Layer 4 of a small transformer language model trained on English Wikipedia (10 layers, counted from 0, width 128).
In attention head 3, each number of a token's query is one row of weights dot the token's vector x. The head spreads its attention over the tokens so far by the softmax of query dot key.

Query weights of the head. A number n stands for (n - 500) times 0.0014.
q0: 582 666 225 265 369 363 597 370 741 596 600 461 517 601 393 591 363 424 287 317 544 461 297 399 441 264 433 348 403 145 426 478 419 492 469 352 572 635 458 360 433 210 689 533 583 492 488 452 213 488 692 428 633 612 318 488 649 371 504 468 616 386 400 662 545 500 395 532 511 580 536 488 374 729 363 322 420 454 632 677 284 523 731 531 586 472 584 444 715 582 634 524 558 290 481 698 548 714 765 435 456 754 461 581 394 630 452 474 324 420 565 474 555 622 672 284 590 334 453 410 450 366 589 631 226 276 431 641
q1: 375 458 721 518 663 430 387 438 592 429 448 572 353 270 511 348 486 659 478 804 540 616 472 605 638 449 579 493 451 687 500 473 447 388 441 682 433 525 401 425 474 493 288 530 445 486 693 561 528 753 273 519 527 307 486 600 466 419 476 482 456 549 875 554 551 569 608 553 411 342 493 576 570 525 500 558 603 408 597 361 562 449 449 352 490 511 593 368 869 653 402 493 462 636 374 466 450 397 406 617 525 207 521 470 482 503 712 597 617 492 191 418 492 482 336 550 599 706 455 697 511 691 357 580 598 742 593 500
q2: 181 378 458 423 579 652 411 572 219 525 415 374 418 300 353 475 487 451 500 625 379 455 514 459 552 689 615 673 403 614 538 516 655 556 704 604 468 693 520 624 522 379 478 518 496 633 417 384 484 423 424 605 594 298 301 371 638 538 385 486 697 743 373 380 475 331 304 479 517 599 604 414 378 166 438 393 602 439 311 236 590 391 557 544 459 528 452 405 522 265 335 532 596 635 662 338 589 486 478 622 443 264 507 568 608 457 461 366 460 359 328 526 638 538 537 373 623 453 562 597 467 526 500 319 511 559 459 446
q3: 389 445 664 479 673 484 492 601 581 587 492 673 668 424 136 468 504 513 652 562 508 645 496 361 618 576 295 726 551 480 512 388 266 363 418 426 393 457 625 580 533 676 177 145 442 480 211 468 447 665 410 529 538 438 468 620 477 692 462 592 430 653 656 519 395 573 415 441 752 612 383 395 465 292 535 884 556 576 345 345 549 466 665 496 519 631 492 659 605 397 302 448 655 599 576 466 323 334 386 584 488 182 657 691 532 634 670 418 642 702 565 412 660 347 473 416 357 318 395 451 687 667 578 720 529 437 573 432
q4: 421 614 673 642 480 619 493 477 400 596 540 593 520 400 595 490 494 619 571 537 532 437 404 361 598 463 604 585 253 523 503 398 582 402 381 639 599 741 326 526 634 547 395 500 460 712 484 554 808 819 472 439 433 327 405 627 503 425 567 433 384 595 609 587 604 614 286 636 399 516 497 665 506 613 428 617 420 583 438 370 402 494 503 642 516 376 674 481 595 328 455 573 472 748 448 390 500 554 383 562 433 507 465 544 438 524 338 410 482 547 389 524 503 402 430 657 562 649 434 588 503 567 476 815 558 513 525 607
q5: 679 464 351 393 531 413 707 496 615 537 454 754 769 519 386 570 542 582 556 419 604 504 707 504 471 355 407 533 680 444 392 331 322 580 507 363 309 544 736 634 465 692 462 189 653 427 496 541 369 467 507 578 359 592 379 257 429 438 613 567 492 303 478 510 684 421 444 544 673 507 227 525 507 600 381 718 648 634 493 722 583 599 594 521 482 551 399 459 769 540 388 301 478 420 482 701 675 276 519 308 459 577 657 449 297 538 390 460 694 734 628 425 656 500 631 478 409 597 403 485 427 593 566 462 395 584 550 347
q6: 856 554 639 476 510 339 615 523 623 514 469 544 283 569 88 477 418 500 427 457 348 585 482 543 441 683 476 335 780 288 447 291 388 531 697 306 282 595 400 404 576 500 697 566 528 437 478 436 46 478 683 278 526 557 405 690 348 590 421 564 406 222 436 324 477 440 851 464 666 184 292 611 662 459 661 565 523 513 389 475 710 518 648 522 411 441 452 659 514 353 791 318 420 354 365 456 403 65 523 443 468 550 423 690 240 666 581 232 581 404 525 349 524 117 300 272 439 583 731 528 557 567 730 439 360 513 443 712
q7: 531 536 476 335 573 544 636 466 727 563 509 491 424 458 676 823 443 605 527 459 564 488 725 621 461 477 516 476 475 491 512 435 420 387 518 565 330 422 584 600 459 692 596 537 547 506 456 464 570 467 571 341 309 606 685 497 486 468 575 587 547 405 467 489 445 549 536 518 661 455 424 485 355 542 626 607 431 549 550 472 497 555 549 584 618 437 635 593 779 490 393 452 369 401 543 563 500 482 423 500 539 431 637 420 396 349 252 297 554 494 464 403 506 476 609 726 358 479 377 414 294 576 472 568 503 692 471 409
q8: 456 575 638 619 779 440 511 551 438 421 681 612 534 500 539 475 270 374 504 568 427 553 525 508 732 603 455 380 588 558 420 436 296 621 327 476 586 750 513 598 617 468 593 332 358 589 447 532 572 621 334 660 428 462 222 485 479 504 566 381 373 621 460 493 430 456 515 293 610 739 544 486 802 591 578 632 399 531 560 620 434 486 526 423 313 543 677 522 409 601 599 608 609 459 452 565 529 486 698 490 551 314 468 396 342 325 536 206 507 519 520 556 473 496 796 688 589 683 528 471 579 375 638 784 553 411 218 453
q9: 474 325 579 248 527 521 380 504 459 639 463 602 633 100 492 647 468 679 483 259 534 305 386 602 558 818 398 690 237 509 590 480 270 483 715 693 542 521 427 432 386 426 327 408 443 817 533 567 304 558 587 580 628 351 433 601 488 392 387 542 596 554 470 444 329 775 428 567 770 597 389 463 587 517 306 547 407 267 602 484 629 500 538 537 682 609 615 458 353 853 325 483 447 852 718 721 351 412 534 626 521 412 700 504 440 637 550 505 547 536 363 639 353 388 339 167 176 620 525 522 531 597 268 483 553 338 467 453
q10: 594 406 575 683 416 320 652 569 556 335 438 432 574 605 470 400 491 552 565 529 491 524 405 490 615 374 474 452 332 426 316 643 516 521 512 330 354 421 511 466 484 629 544 478 529 521 575 555 734 467 437 322 459 554 594 586 629 461 377 417 456 506 613 546 460 506 670 533 512 429 553 539 572 568 458 571 515 570 625 350 466 529 562 465 506 473 724 402 484 460 488 692 429 693 556 447 707 582 494 473 641 262 539 752 357 349 622 480 578 500 553 500 513 560 421 457 462 643 605 256 341 484 254 563 451 720 438 580
q11: 725 484 614 747 407 559 357 443 324 313 419 384 370 291 575 373 553 504 568 612 608 201 233 534 374 390 542 636 323 596 496 667 411 414 406 608 567 358 639 700 533 555 516 421 686 129 418 596 579 500 527 277 436 782 429 841 515 531 523 476 360 382 616 549 609 638 540 437 267 452 665 268 594 652 414 621 209 443 485 386 435 427 355 462 512 587 458 484 441 641 552 731 419 586 679 401 371 271 468 412 628 504 405 347 524 418 512 691 537 576 194 277 374 421 371 540 631 504 306 414 342 487 459 667 466 641 427 605
q12: 567 509 320 351 505 367 555 656 373 687 293 268 445 593 713 691 375 565 390 495 421 487 627 362 435 542 564 410 726 491 496 794 276 573 577 310 222 327 541 614 710 294 419 437 414 972 556 792 350 483 556 315 600 464 500 614 454 723 479 299 509 504 579 755 549 669 208 483 391 728 527 568 470 412 590 438 513 738 496 258 638 471 367 606 620 643 619 722 638 467 876 705 368 518 299 404 443 318 638 555 469 739 219 463 438 728 413 395 607 491 486 452 532 319 617 553 406 580 491 446 482 482 745 384 375 651 597 610
q13: 531 496 449 362 618 489 480 538 251 571 417 781 461 519 629 419 429 472 369 310 639 496 723 744 294 528 734 471 579 444 330 569 683 456 376 536 411 230 107 422 554 526 538 202 550 430 610 493 529 551 376 681 656 364 485 566 624 449 557 686 692 544 578 581 553 451 515 415 710 436 598 677 548 302 515 334 467 514 634 400 481 199 251 504 409 515 652 455 559 372 383 478 551 646 636 624 432 485 519 633 627 329 555 536 568 316 474 536 517 622 359 483 528 489 656 545 286 689 656 496 492 418 514 256 661 621 453 572
q14: 295 405 526 512 276 613 561 633 608 400 456 437 484 209 584 344 522 598 396 540 492 364 542 751 701 603 649 632 516 558 422 565 529 409 451 855 275 431 295 604 600 470 516 536 568 492 270 596 572 473 270 415 569 268 439 536 544 575 312 473 425 492 704 406 535 398 488 341 504 373 345 601 417 535 440 367 554 427 381 358 539 614 251 378 560 519 669 416 484 595 88 554 530 405 537 540 581 500 559 578 569 660 394 639 375 221 515 454 684 362 463 736 524 697 496 581 736 714 331 351 188 395 478 398 553 572 485 496
q15: 557 554 475 400 213 658 737 483 587 496 365 745 312 556 458 445 532 473 364 117 653 596 187 487 303 746 429 471 469 611 640 425 636 558 425 159 559 743 583 572 191 529 213 351 412 781 467 694 533 467 749 312 480 456 504 443 427 417 674 504 220 467 691 596 560 478 564 400 480 500 714 743 521 491 310 444 289 565 607 500 414 634 277 504 562 693 624 298 545 350 663 386 644 815 443 427 453 277 328 455 309 546 345 243 681 587 508 495 651 652 418 636 531 412 456 398 478 521 335 448 403 380 555 461 469 596 684 568
q16: 835 468 496 504 474 424 543 616 645 646 469 587 534 475 242 185 419 552 504 390 504 717 435 539 415 617 726 408 534 303 425 462 439 769 364 438 399 605 274 267 674 324 546 124 850 500 540 472 306 436 576 522 392 276 178 339 733 604 535 520 685 440 529 412 417 463 648 375 590 508 545 350 404 475 329 442 398 488 385 575 704 543 446 563 568 524 402 386 594 614 302 451 464 277 738 481 348 460 483 437 406 242 528 409 450 470 613 611 687 401 407 336 423 604 504 357 575 550 639 546 661 261 728 829 474 568 476 385
q17: 386 507 480 457 603 500 632 486 623 355 523 570 650 570 727 672 362 688 640 446 221 486 545 452 476 437 223 422 280 612 524 549 352 490 469 421 641 624 661 629 283 520 674 403 364 462 623 445 684 555 452 592 358 579 462 666 249 459 497 559 410 500 229 317 327 532 493 408 417 580 482 658 616 626 568 511 341 464 396 622 475 557 363 235 432 683 594 624 376 478 518 275 443 600 410 632 545 366 352 567 441 454 538 341 429 377 579 387 507 584 691 624 365 517 576 524 450 328 399 539 569 627 380 518 460 575 470 556
q18: 432 687 510 404 426 360 455 483 371 566 346 545 440 235 421 543 610 349 497 597 640 598 483 511 342 437 737 438 496 380 619 379 546 722 308 453 642 395 427 503 396 341 592 528 727 733 441 470 507 634 572 553 579 635 487 569 551 432 513 596 517 673 384 494 503 574 470 451 560 573 527 558 520 513 578 453 351 605 535 503 392 462 339 590 295 362 576 487 500 350 621 652 271 455 408 500 309 362 409 586 480 533 526 465 571 308 520 208 372 608 597 713 553 464 506 576 725 389 500 466 269 570 531 551 553 575 462 322
q19: 281 816 466 497 653 565 480 379 598 531 551 515 560 497 394 459 491 303 402 333 399 559 675 480 683 674 414 414 566 503 549 482 299 556 457 339 416 528 646 314 333 562 539 708 409 472 482 506 219 546 497 610 598 526 401 435 281 475 518 720 432 522 469 385 500 596 427 537 581 440 421 476 571 421 660 605 522 425 582 517 647 500 548 442 414 506 566 572 550 557 354 534 543 597 557 413 576 407 526 557 484 490 516 413 615 570 631 596 341 427 527 488 460 652 740 425 384 363 610 741 418 437 436 503 291 571 576 443
q20: 518 473 470 507 580 597 334 702 691 476 645 569 525 555 483 483 494 406 558 411 325 584 640 446 615 533 289 423 312 493 457 564 380 436 537 385 371 575 702 661 571 487 609 560 482 351 363 411 425 628 497 565 419 195 618 521 379 523 533 469 606 547 367 516 334 517 566 632 425 425 276 354 594 270 533 635 568 487 381 538 573 598 517 457 617 646 450 663 514 423 548 548 649 387 422 555 476 138 243 299 363 388 554 660 424 500 341 645 439 302 629 600 558 534 464 486 248 448 527 580 610 722 510 339 543 527 401 369
q21: 411 422 448 562 628 548 261 385 573 605 518 438 604 454 507 684 403 568 667 582 694 541 711 377 660 320 595 614 392 336 588 563 528 519 474 599 530 556 657 390 567 518 748 617 445 672 515 470 554 440 581 592 342 626 265 516 385 544 482 508 418 400 602 397 408 446 157 548 305 492 370 518 481 595 640 320 443 352 669 563 608 304 573 274 289 343 338 801 293 618 435 316 489 582 655 385 698 732 389 293 508 376 507 629 569 581 489 410 666 627 553 677 345 537 583 511 686 557 655 616 312 445 423 543 464 333 606 332
q22: 376 682 606 661 466 622 327 769 599 560 384 620 648 557 357 440 454 453 698 700 423 638 564 614 552 787 235 473 309 771 554 407 521 516 402 609 420 385 885 588 613 465 278 662 620 579 701 484 465 536 500 445 466 588 290 696 661 630 350 307 243 599 484 549 382 443 585 409 607 669 516 352 484 399 461 781 452 416 325 515 582 635 662 446 504 142 596 632 534 750 443 496 796 665 531 355 548 389 480 531 488 351 583 504 557 399 663 635 466 656 409 368 475 405 492 235 282 419 277 561 571 563 429 648 623 480 473 476
q23: 556 432 365 461 300 570 457 650 585 531 520 560 861 642 449 558 409 424 521 575 417 503 339 630 320 487 662 440 674 469 543 497 526 422 567 496 578 456 667 407 389 564 690 393 472 544 413 356 568 324 540 453 640 721 385 586 667 550 533 647 532 257 469 555 573 591 296 571 356 600 500 390 568 641 594 465 473 493 567 614 507 306 493 232 554 200 360 510 359 695 549 240 583 171 543 363 483 575 441 513 641 504 568 387 444 455 446 381 628 417 337 484 352 571 477 541 511 552 447 335 425 349 398 553 449 402 569 531
q24: 746 425 457 628 513 449 365 467 315 388 404 450 610 803 556 194 337 428 528 637 359 677 408 508 579 332 521 543 623 391 388 504 406 398 449 378 496 290 829 608 558 426 459 649 206 358 445 564 716 366 520 504 595 687 634 621 633 716 515 444 591 504 668 297 796 227 690 480 389 624 431 558 736 472 289 524 360 282 256 304 406 442 581 500 512 512 746 500 433 371 561 277 488 620 538 347 677 611 581 342 520 666 579 385 541 414 361 452 687 660 586 610 247 536 595 600 467 447 469 349 512 500 541 480 407 516 234 439
q25: 303 164 511 401 411 541 326 625 599 458 718 607 540 488 534 629 460 472 515 691 404 504 733 193 432 222 761 448 549 763 604 275 291 594 658 683 626 485 571 439 388 425 590 635 579 394 474 393 652 579 504 375 529 381 523 476 493 395 584 538 650 737 416 349 465 336 461 220 277 635 318 582 394 427 541 632 561 573 519 521 547 518 310 663 388 626 468 557 500 253 353 573 470 595 559 478 523 462 403 607 473 638 659 357 418 529 549 367 518 415 604 563 464 560 507 784 367 710 354 465 731 556 557 598 504 670 633 291
q26: 493 406 361 587 332 289 537 723 420 275 527 394 582 764 577 342 379 500 347 581 433 309 641 213 472 382 407 628 474 472 514 355 568 455 472 454 500 385 443 443 592 500 529 434 405 573 296 578 547 434 320 571 500 482 486 739 608 438 405 345 504 538 246 603 618 417 511 469 578 518 432 486 549 539 317 643 570 577 569 334 269 449 353 435 638 539 470 331 489 466 711 447 634 405 571 359 528 511 482 707 504 608 151 387 335 658 629 228 553 455 378 487 493 413 443 638 543 489 369 424 551 385 556 352 511 535 527 718
q27: 521 614 695 628 679 278 726 366 487 245 838 620 378 346 635 701 696 561 400 436 512 423 529 544 447 362 465 108 583 533 536 627 275 537 573 473 270 565 471 401 397 367 521 320 393 533 480 595 413 581 654 574 386 431 361 384 516 698 433 512 415 431 359 430 446 386 341 618 630 504 508 716 524 745 609 115 310 528 768 519 298 480 864 408 423 549 595 590 504 504 533 595 372 270 441 343 542 606 567 413 525 532 402 478 563 519 353 294 357 409 478 678 618 541 602 603 593 400 339 416 431 556 754 792 483 321 496 696
q28: 435 292 227 611 319 391 504 581 432 211 485 462 412 291 441 409 511 538 576 612 684 555 322 638 386 523 688 411 664 380 319 478 661 480 410 703 429 295 587 492 376 333 423 599 471 374 718 488 689 445 738 311 455 393 453 666 557 328 477 416 574 645 639 463 552 553 468 653 337 336 641 465 469 632 407 448 639 443 473 360 508 84 375 600 286 389 301 500 621 419 424 437 743 603 530 515 412 445 83 412 157 448 480 517 609 404 413 483 496 471 470 620 496 480 223 564 459 383 628 455 256 529 418 378 454 578 370 472
q29: 439 480 289 541 399 664 529 711 599 464 477 616 567 629 714 516 557 695 424 658 709 374 631 492 508 393 412 453 508 363 419 232 645 421 582 708 651 433 144 388 404 430 451 608 450 244 527 476 703 586 469 475 364 529 394 342 200 430 336 500 508 308 476 759 277 614 778 205 412 392 464 550 531 464 656 334 369 489 512 364 598 500 367 615 262 769 542 583 458 766 431 484 372 298 401 257 629 373 496 400 396 570 358 500 577 678 484 379 481 538 474 504 517 469 397 528 361 504 535 655 541 291 630 839 555 618 573 460
q30: 398 449 422 496 487 363 231 334 440 242 438 488 433 601 449 393 534 682 620 467 484 421 512 580 386 637 496 558 517 584 546 556 364 465 285 643 532 393 500 784 496 695 435 417 492 374 504 500 725 657 586 302 318 338 760 562 511 445 473 484 554 575 580 432 545 354 262 409 664 780 516 721 488 308 383 427 604 572 454 629 606 573 561 708 274 694 546 599 387 813 617 488 349 735 466 705 259 555 468 604 488 461 409 330 622 697 437 435 425 853 595 749 416 555 679 596 471 585 586 366 309 387 679 251 593 688 400 609
q31: 446 580 528 626 336 512 354 765 207 318 574 524 483 299 524 528 546 371 549 737 484 328 642 689 259 605 751 424 500 607 669 542 747 748 528 482 573 427 655 647 445 432 550 664 559 609 588 439 545 344 488 723 647 420 548 386 682 349 449 504 412 404 252 607 393 471 204 356 547 276 611 354 556 410 421 632 528 543 480 673 492 441 599 590 468 621 356 411 577 566 455 642 555 357 317 484 787 593 711 422 516 620 644 626 397 561 508 67 451 419 566 604 397 380 341 569 279 274 476 762 606 287 333 300 414 680 465 648

Each question shows a short text with each token's key, already scaled and adjusted for position as the last token sees it. A number n stands for (n - 500) times 0.0012.

Then comes the last token's vector x. A number n stands for (n - 500) times 0.0094.

0 "were ": 505 485 467 412 436 524 405 544 393 635 333 631 450 489 451 502 487 528 583 605 487 588 630 672 521 569 462 391 490 488 562 485
1 "ou": 543 452 449 491 400 611 446 551 466 479 312 675 361 589 514 449 432 622 588 543 540 558 507 632 513 466 559 426 501 516 524 575
2 "t": 571 438 400 348 361 586 501 511 461 502 362 677 439 541 577 478 512 561 558 584 483 587 515 621 637 546 578 538 517 529 495 534
3 "n": 657 378 401 391 341 583 472 551 437 447 351 608 397 517 518 492 565 511 481 513 501 538 456 612 551 445 595 606 527 451 524 539
4 "um": 502 414 369 381 366 645 506 521 471 422 400 587 414 506 549 549 638 472 408 455 523 555 457 556 563 535 686 553 552 470 508 479
x: 489 431 474 557 430 457 481 442 677 473 502 615 612 374 603 509 513 495 451 416 518 446 493 676 397 332 629 330 549 374 598 563 506 500 438 562 435 509 444 561 605 413 558 503 340 403 490 444 635 444 614 484 513 537 417 442 383 604 484 667 494 393 477 363 504 413 451 623 390 306 441 656 599 723 519 465 614 648 465 440 475 486 496 556 336 443 375 490 529 608 616 422 801 329 609 401 518 629 432 450 590 649 644 179 676 573 460 835 564 602 465 624 389 669 536 503 473 355 370 518 475 453 675 439 427 282 564 379
Which two tokens does the last token look at most, in order? 3 "n", 2 "t"

0 "est ": 515 473 523 438 428 551 420 532 482 587 250 614 402 466 586 432 467 519 540 614 467 615 689 718 495 524 483 370 459 447 562 507
1 "G": 415 500 397 386 431 590 351 563 411 467 309 656 413 521 677 423 423 586 476 576 527 524 582 613 647 437 570 523 505 529 590 535
2 "er": 626 380 324 405 369 610 439 525 462 376 323 634 458 508 608 431 370 564 519 542 513 563 430 645 546 408 571 556 496 481 576 509
3 "man": 647 293 365 482 349 618 470 529 419 339 361 594 411 558 560 508 549 502 474 467 527 537 423 621 551 399 634 589 460 457 522 516
4 "y ": 509 477 478 345 474 486 462 464 526 586 285 638 396 543 642 433 556 484 572 494 445 530 577 671 486 540 559 297 528 446 644 590
x: 348 242 445 307 547 493 340 483 754 592 467 616 711 435 639 573 519 375 495 505 471 399 502 644 413 589 631 562 321 466 621 457 564 558 489 618 512 378 595 546 580 301 413 558 557 612 629 541 495 477 458 514 418 564 496 466 370 643 502 436 709 487 489 436 395 498 328 526 465 532 429 525 480 376 658 639 435 347 564 332 457 584 709 370 487 512 345 558 406 515 581 533 617 465 569 392 499 468 682 552 538 658 547 426 534 546 578 810 629 611 313 475 299 592 548 483 520 392 386 640 385 443 587 521 394 372 680 372
Which token does the last token look at most, and with what share of its attention? 0 "est ", with about 90%

0 "e ": 482 486 528 417 397 560 413 549 424 501 197 707 430 478 585 458 455 551 567 668 462 616 647 675 524 525 534 423 489 479 571 549
1 "ad": 484 433 398 398 334 632 394 632 367 460 215 567 475 470 556 558 362 577 523 610 495 569 502 683 600 471 531 542 442 454 519 487
2 "v": 651 400 382 346 307 513 571 610 343 443 285 465 437 573 597 409 337 537 510 580 529 505 504 643 579 413 572 438 539 485 502 493
3 "an": 643 380 390 418 416 584 402 617 413 366 383 687 453 456 614 579 642 472 471 441 463 432 516 640 551 341 657 605 465 474 487 547
4 "ce ": 478 500 479 348 526 510 447 485 568 540 280 699 359 505 657 457 568 494 611 556 430 596 644 608 502 467 614 330 475 494 668 524
x: 334 253 439 325 612 526 343 508 581 599 444 625 731 381 669 568 580 395 567 390 502 412 557 501 464 466 739 425 431 468 720 408 560 529 481 660 483 399 572 513 536 350 423 621 590 505 634 472 440 431 393 463 374 669 447 513 368 579 448 465 656 392 464 459 424 386 442 544 430 571 481 571 453 443 634 582 296 476 583 368 444 543 619 424 610 550 393 514 457 588 673 499 571 411 581 403 459 408 685 480 534 646 572 337 475 523 512 789 633 682 301 575 215 548 518 452 601 391 372 641 568 474 499 523 362 490 615 411
Which token does the last token look at most? 0 "e "

0 "I": 406 508 426 458 428 626 403 557 487 451 266 748 376 586 620 498 419 612 557 568 528 516 531 642 499 416 591 501 491 515 575 568
1 "F": 466 527 387 399 424 616 451 583 460 464 330 714 380 573 608 537 397 634 525 586 549 534 530 698 593 483 600 521 585 420 567 490
2 ". ": 531 500 501 367 406 613 393 598 335 569 275 606 580 507 428 474 489 490 536 631 403 597 598 694 513 618 534 404 479 526 555 516
3 "The ": 508 517 485 380 456 403 328 462 410 702 245 465 511 475 453 529 508 435 563 506 398 704 612 597 542 518 447 398 428 500 538 474
4 "un": 546 402 408 363 406 660 344 616 402 539 379 525 445 529 523 475 591 455 315 445 498 540 410 701 554 479 529 586 420 393 500 392
x: 568 411 588 362 302 638 537 318 460 395 475 750 439 432 696 458 468 469 418 462 530 450 492 531 431 366 613 517 479 447 510 567 651 479 583 756 457 443 385 521 630 474 662 440 387 559 451 424 566 335 638 489 500 580 486 410 362 549 512 516 745 595 485 423 299 455 415 513 557 414 494 651 427 596 480 509 384 370 529 421 516 537 712 416 602 443 409 414 445 680 560 489 526 413 526 478 358 490 664 614 466 743 622 319 701 366 464 774 690 638 426 505 529 688 562 579 629 504 482 567 549 488 658 390 317 393 513 450
Which two tokens does the last token look at most, in order? 4 "un", 3 "The "

0 "g ": 526 465 527 408 371 571 442 560 463 488 206 691 430 499 595 427 500 538 534 674 475 592 636 658 495 523 522 393 471 525 537 548
1 "in ": 490 482 523 433 386 537 348 540 388 583 224 586 495 449 515 468 487 487 509 627 476 705 609 627 524 548 519 386 325 487 503 524
2 "m": 521 362 436 386 289 587 445 557 401 458 277 652 379 525 478 410 405 577 492 541 469 549 545 637 633 520 548 491 542 532 599 598
3 "id": 655 380 319 355 353 666 487 560 364 444 335 530 405 494 564 471 528 523 357 483 483 519 421 689 559 448 567 520 466 471 495 493
4 "-": 449 438 590 432 457 414 360 519 518 610 349 635 261 448 603 420 529 484 541 485 447 661 610 623 596 475 612 460 538 401 613 508
x: 415 389 526 447 455 543 449 499 499 399 482 617 627 442 777 497 586 367 439 437 672 402 558 637 380 322 727 427 499 414 676 348 491 399 433 533 502 472 670 556 436 351 542 500 598 417 608 601 559 480 452 428 437 604 553 529 449 605 423 490 710 523 540 412 313 445 401 580 532 428 621 589 538 552 699 477 378 351 442 326 471 456 506 309 627 520 301 575 437 671 676 537 543 576 568 550 502 459 710 543 411 569 441 327 526 638 525 795 579 634 349 518 226 675 535 570 551 465 508 397 450 386 570 624 415 453 645 527
Which token does the last token look at most? 2 "m"

0 "u": 434 400 466 442 376 709 624 680 511 422 225 714 469 443 629 469 358 664 630 586 584 495 439 610 658 291 586 519 586 599 549 531
1 "er": 528 511 428 406 410 674 339 538 570 254 227 777 457 500 507 481 289 614 594 629 508 582 463 631 526 431 641 580 532 440 597 611
2 "ill": 670 462 314 400 387 696 420 484 577 391 277 634 304 562 482 630 381 673 462 492 574 535 404 671 558 437 694 632 503 315 536 507
3 "as": 745 314 461 386 334 601 434 529 491 443 235 694 305 458 569 484 629 454 470 519 497 560 488 696 568 470 681 597 603 374 505 644
4 ". ": 467 517 516 333 396 619 358 620 246 601 218 661 585 470 399 481 549 503 557 564 356 652 650 731 520 643 500 372 439 473 582 507
x: 380 325 404 298 541 450 296 472 631 547 386 833 597 555 517 559 428 298 530 502 498 338 490 606 396 541 516 496 311 436 682 503 625 527 418 511 541 288 621 589 590 440 529 613 477 555 562 572 544 449 449 389 513 512 502 304 502 574 388 473 621 486 324 419 412 415 449 562 386 254 460 501 423 436 653 749 403 495 609 290 433 526 541 527 578 545 408 518 521 396 657 577 578 480 340 429 392 367 506 640 444 563 647 229 574 590 504 724 532 603 373 381 350 514 411 506 407 533 413 418 504 593 656 462 399 502 501 506
Which token does the last token look at most? 4 ". "

0 "19": 447 523 480 535 443 722 339 723 377 451 113 820 526 510 347 717 544 498 496 640 533 538 513 578 449 488 570 561 520 355 554 480
1 "6": 510 482 529 547 460 759 368 622 439 393 207 865 573 517 417 708 338 536 489 639 531 567 508 535 481 322 523 575 431 330 577 378
2 "0": 626 396 631 451 398 707 433 626 446 355 216 916 446 529 652 631 376 520 487 643 451 561 557 512 522 324 556 559 436 429 576 480
3 "s": 808 340 460 349 272 672 399 648 341 422 171 689 399 527 613 519 547 443 505 571 397 524 465 634 603 530 646 503 461 423 516 540
4 ", ": 432 483 503 332 385 485 340 584 240 590 97 628 460 421 512 516 547 479 541 596 372 705 636 650 484 473 549 302 299 481 530 463
x: 459 331 509 311 484 494 315 482 590 642 483 765 809 447 527 560 590 258 338 346 591 418 583 528 467 427 745 607 394 539 589 529 660 488 439 508 494 479 605 562 572 302 492 519 627 575 603 531 511 493 434 375 448 563 528 312 419 648 423 476 698 483 490 408 428 421 480 635 372 412 558 531 576 417 607 710 444 453 498 322 478 501 587 532 495 480 487 529 468 383 708 575 523 608 398 426 407 409 617 484 441 581 538 228 595 427 484 796 598 684 344 470 346 550 442 654 557 414 448 443 481 558 591 472 473 456 516 501
Which two tokens does the last token look at most, in order? 4 ", ", 0 "19"

0 "and ": 485 493 474 421 370 518 380 574 345 540 205 601 436 533 534 463 515 521 517 653 485 632 654 671 534 532 566 367 405 510 546 533
1 "m": 416 422 428 402 277 606 461 564 407 444 297 653 374 530 448 394 411 659 509 559 521 529 527 625 642 525 558 498 560 542 601 603
2 "on": 625 410 281 372 379 686 418 605 382 549 380 672 477 553 492 473 442 523 436 489 556 659 474 644 486 452 565 562 524 542 603 572
3 "e": 714 357 401 360 370 631 412 574 421 484 342 681 414 426 455 449 542 497 488 512 458 623 527 646 649 473 518 429 601 456 491 499
4 "y ": 555 468 473 291 443 453 403 447 508 580 257 688 429 455 546 382 628 447 530 498 419 572 601 702 524 516 575 378 527 515 577 571
x: 323 282 437 363 555 444 365 485 705 569 433 533 714 508 602 573 528 438 513 509 436 344 571 657 428 559 578 525 378 455 719 455 656 534 536 614 452 308 520 514 552 230 411 548 591 619 543 456 519 493 432 495 366 646 504 457 385 620 507 436 707 396 375 467 414 511 444 521 504 420 452 586 480 353 594 532 400 341 644 385 571 542 627 411 494 517 351 594 433 471 555 526 544 425 514 481 505 450 764 526 641 657 552 372 550 493 519 880 571 680 356 550 261 576 628 478 577 398 365 559 500 501 492 525 380 400 625 384
Which token does the last token look at most? 0 "and "

0 "ing ": 494 478 524 400 369 522 352 501 390 532 195 630 423 461 595 439 456 580 525 669 457 646 685 673 514 525 543 410 441 495 535 546
1 "th": 427 420 413 418 332 563 405 623 355 448 233 622 490 593 667 431 362 551 528 581 586 559 567 645 570 461 585 503 535 457 607 588
2 "is ": 557 438 540 360 381 487 332 481 430 679 198 514 423 471 526 446 500 529 559 611 419 683 665 686 559 491 478 454 471 485 508 505
3 "ex": 608 264 371 459 357 573 361 463 492 415 273 573 348 551 475 476 496 545 377 498 511 562 406 700 605 528 552 625 529 405 540 471
4 "pl": 529 336 355 335 332 633 490 597 391 442 337 585 427 643 568 404 650 517 374 451 516 500 406 693 535 474 635 529 564 489 445 530
x: 405 385 449 293 403 381 403 379 564 557 564 561 506 346 551 407 377 431 415 509 539 437 532 793 325 338 569 499 454 383 617 612 539 542 417 682 460 467 371 568 549 453 642 247 472 514 633 559 583 339 620 459 517 646 590 563 383 569 538 446 627 508 282 478 528 409 530 465 432 450 482 604 654 552 628 653 415 528 379 360 445 560 552 448 585 677 378 706 541 654 629 383 559 461 552 444 481 518 411 482 572 715 689 352 499 540 510 692 590 532 441 556 518 573 679 589 397 518 394 337 303 388 462 332 371 369 636 530
Which token does the last token look at most, and with what share of its attention? 4 "pl", with about 40%

0 "and ": 487 494 478 432 389 515 397 564 366 534 246 587 445 529 529 468 513 518 515 631 488 614 633 647 530 528 557 386 419 508 539 528
1 "ex": 470 462 356 469 394 568 360 498 474 419 288 567 380 536 464 464 434 691 496 525 533 560 448 647 570 543 549 570 494 421 529 485
2 "ec": 667 325 397 435 397 605 461 556 422 515 253 501 513 588 526 527 441 558 520 503 501 457 478 599 596 420 573 584 540 520 511 529
3 "u": 626 368 427 433 386 583 553 630 402 495 294 603 472 496 597 446 597 429 510 507 444 465 512 637 618 421 572 466 495 525 551 490
4 "ti": 439 405 493 429 400 633 541 556 481 319 348 583 499 587 587 476 633 359 512 501 494 524 508 565 573 343 571 511 552 523 623 465
x: 542 519 469 427 380 485 534 447 554 589 552 605 563 591 433 508 571 512 479 328 608 307 593 597 431 495 695 503 627 518 609 465 563 447 392 477 436 543 423 531 629 389 609 455 579 338 582 524 512 368 487 239 354 548 438 360 539 624 495 451 634 482 417 491 434 607 409 640 582 455 513 416 568 454 578 388 544 323 358 669 447 665 697 415 652 589 397 563 530 606 576 362 730 371 590 552 547 407 523 528 620 691 448 299 528 541 490 820 694 661 536 557 369 767 454 574 596 393 464 402 575 428 530 250 430 404 510 388
Which token does the last token look at most? 3 "u"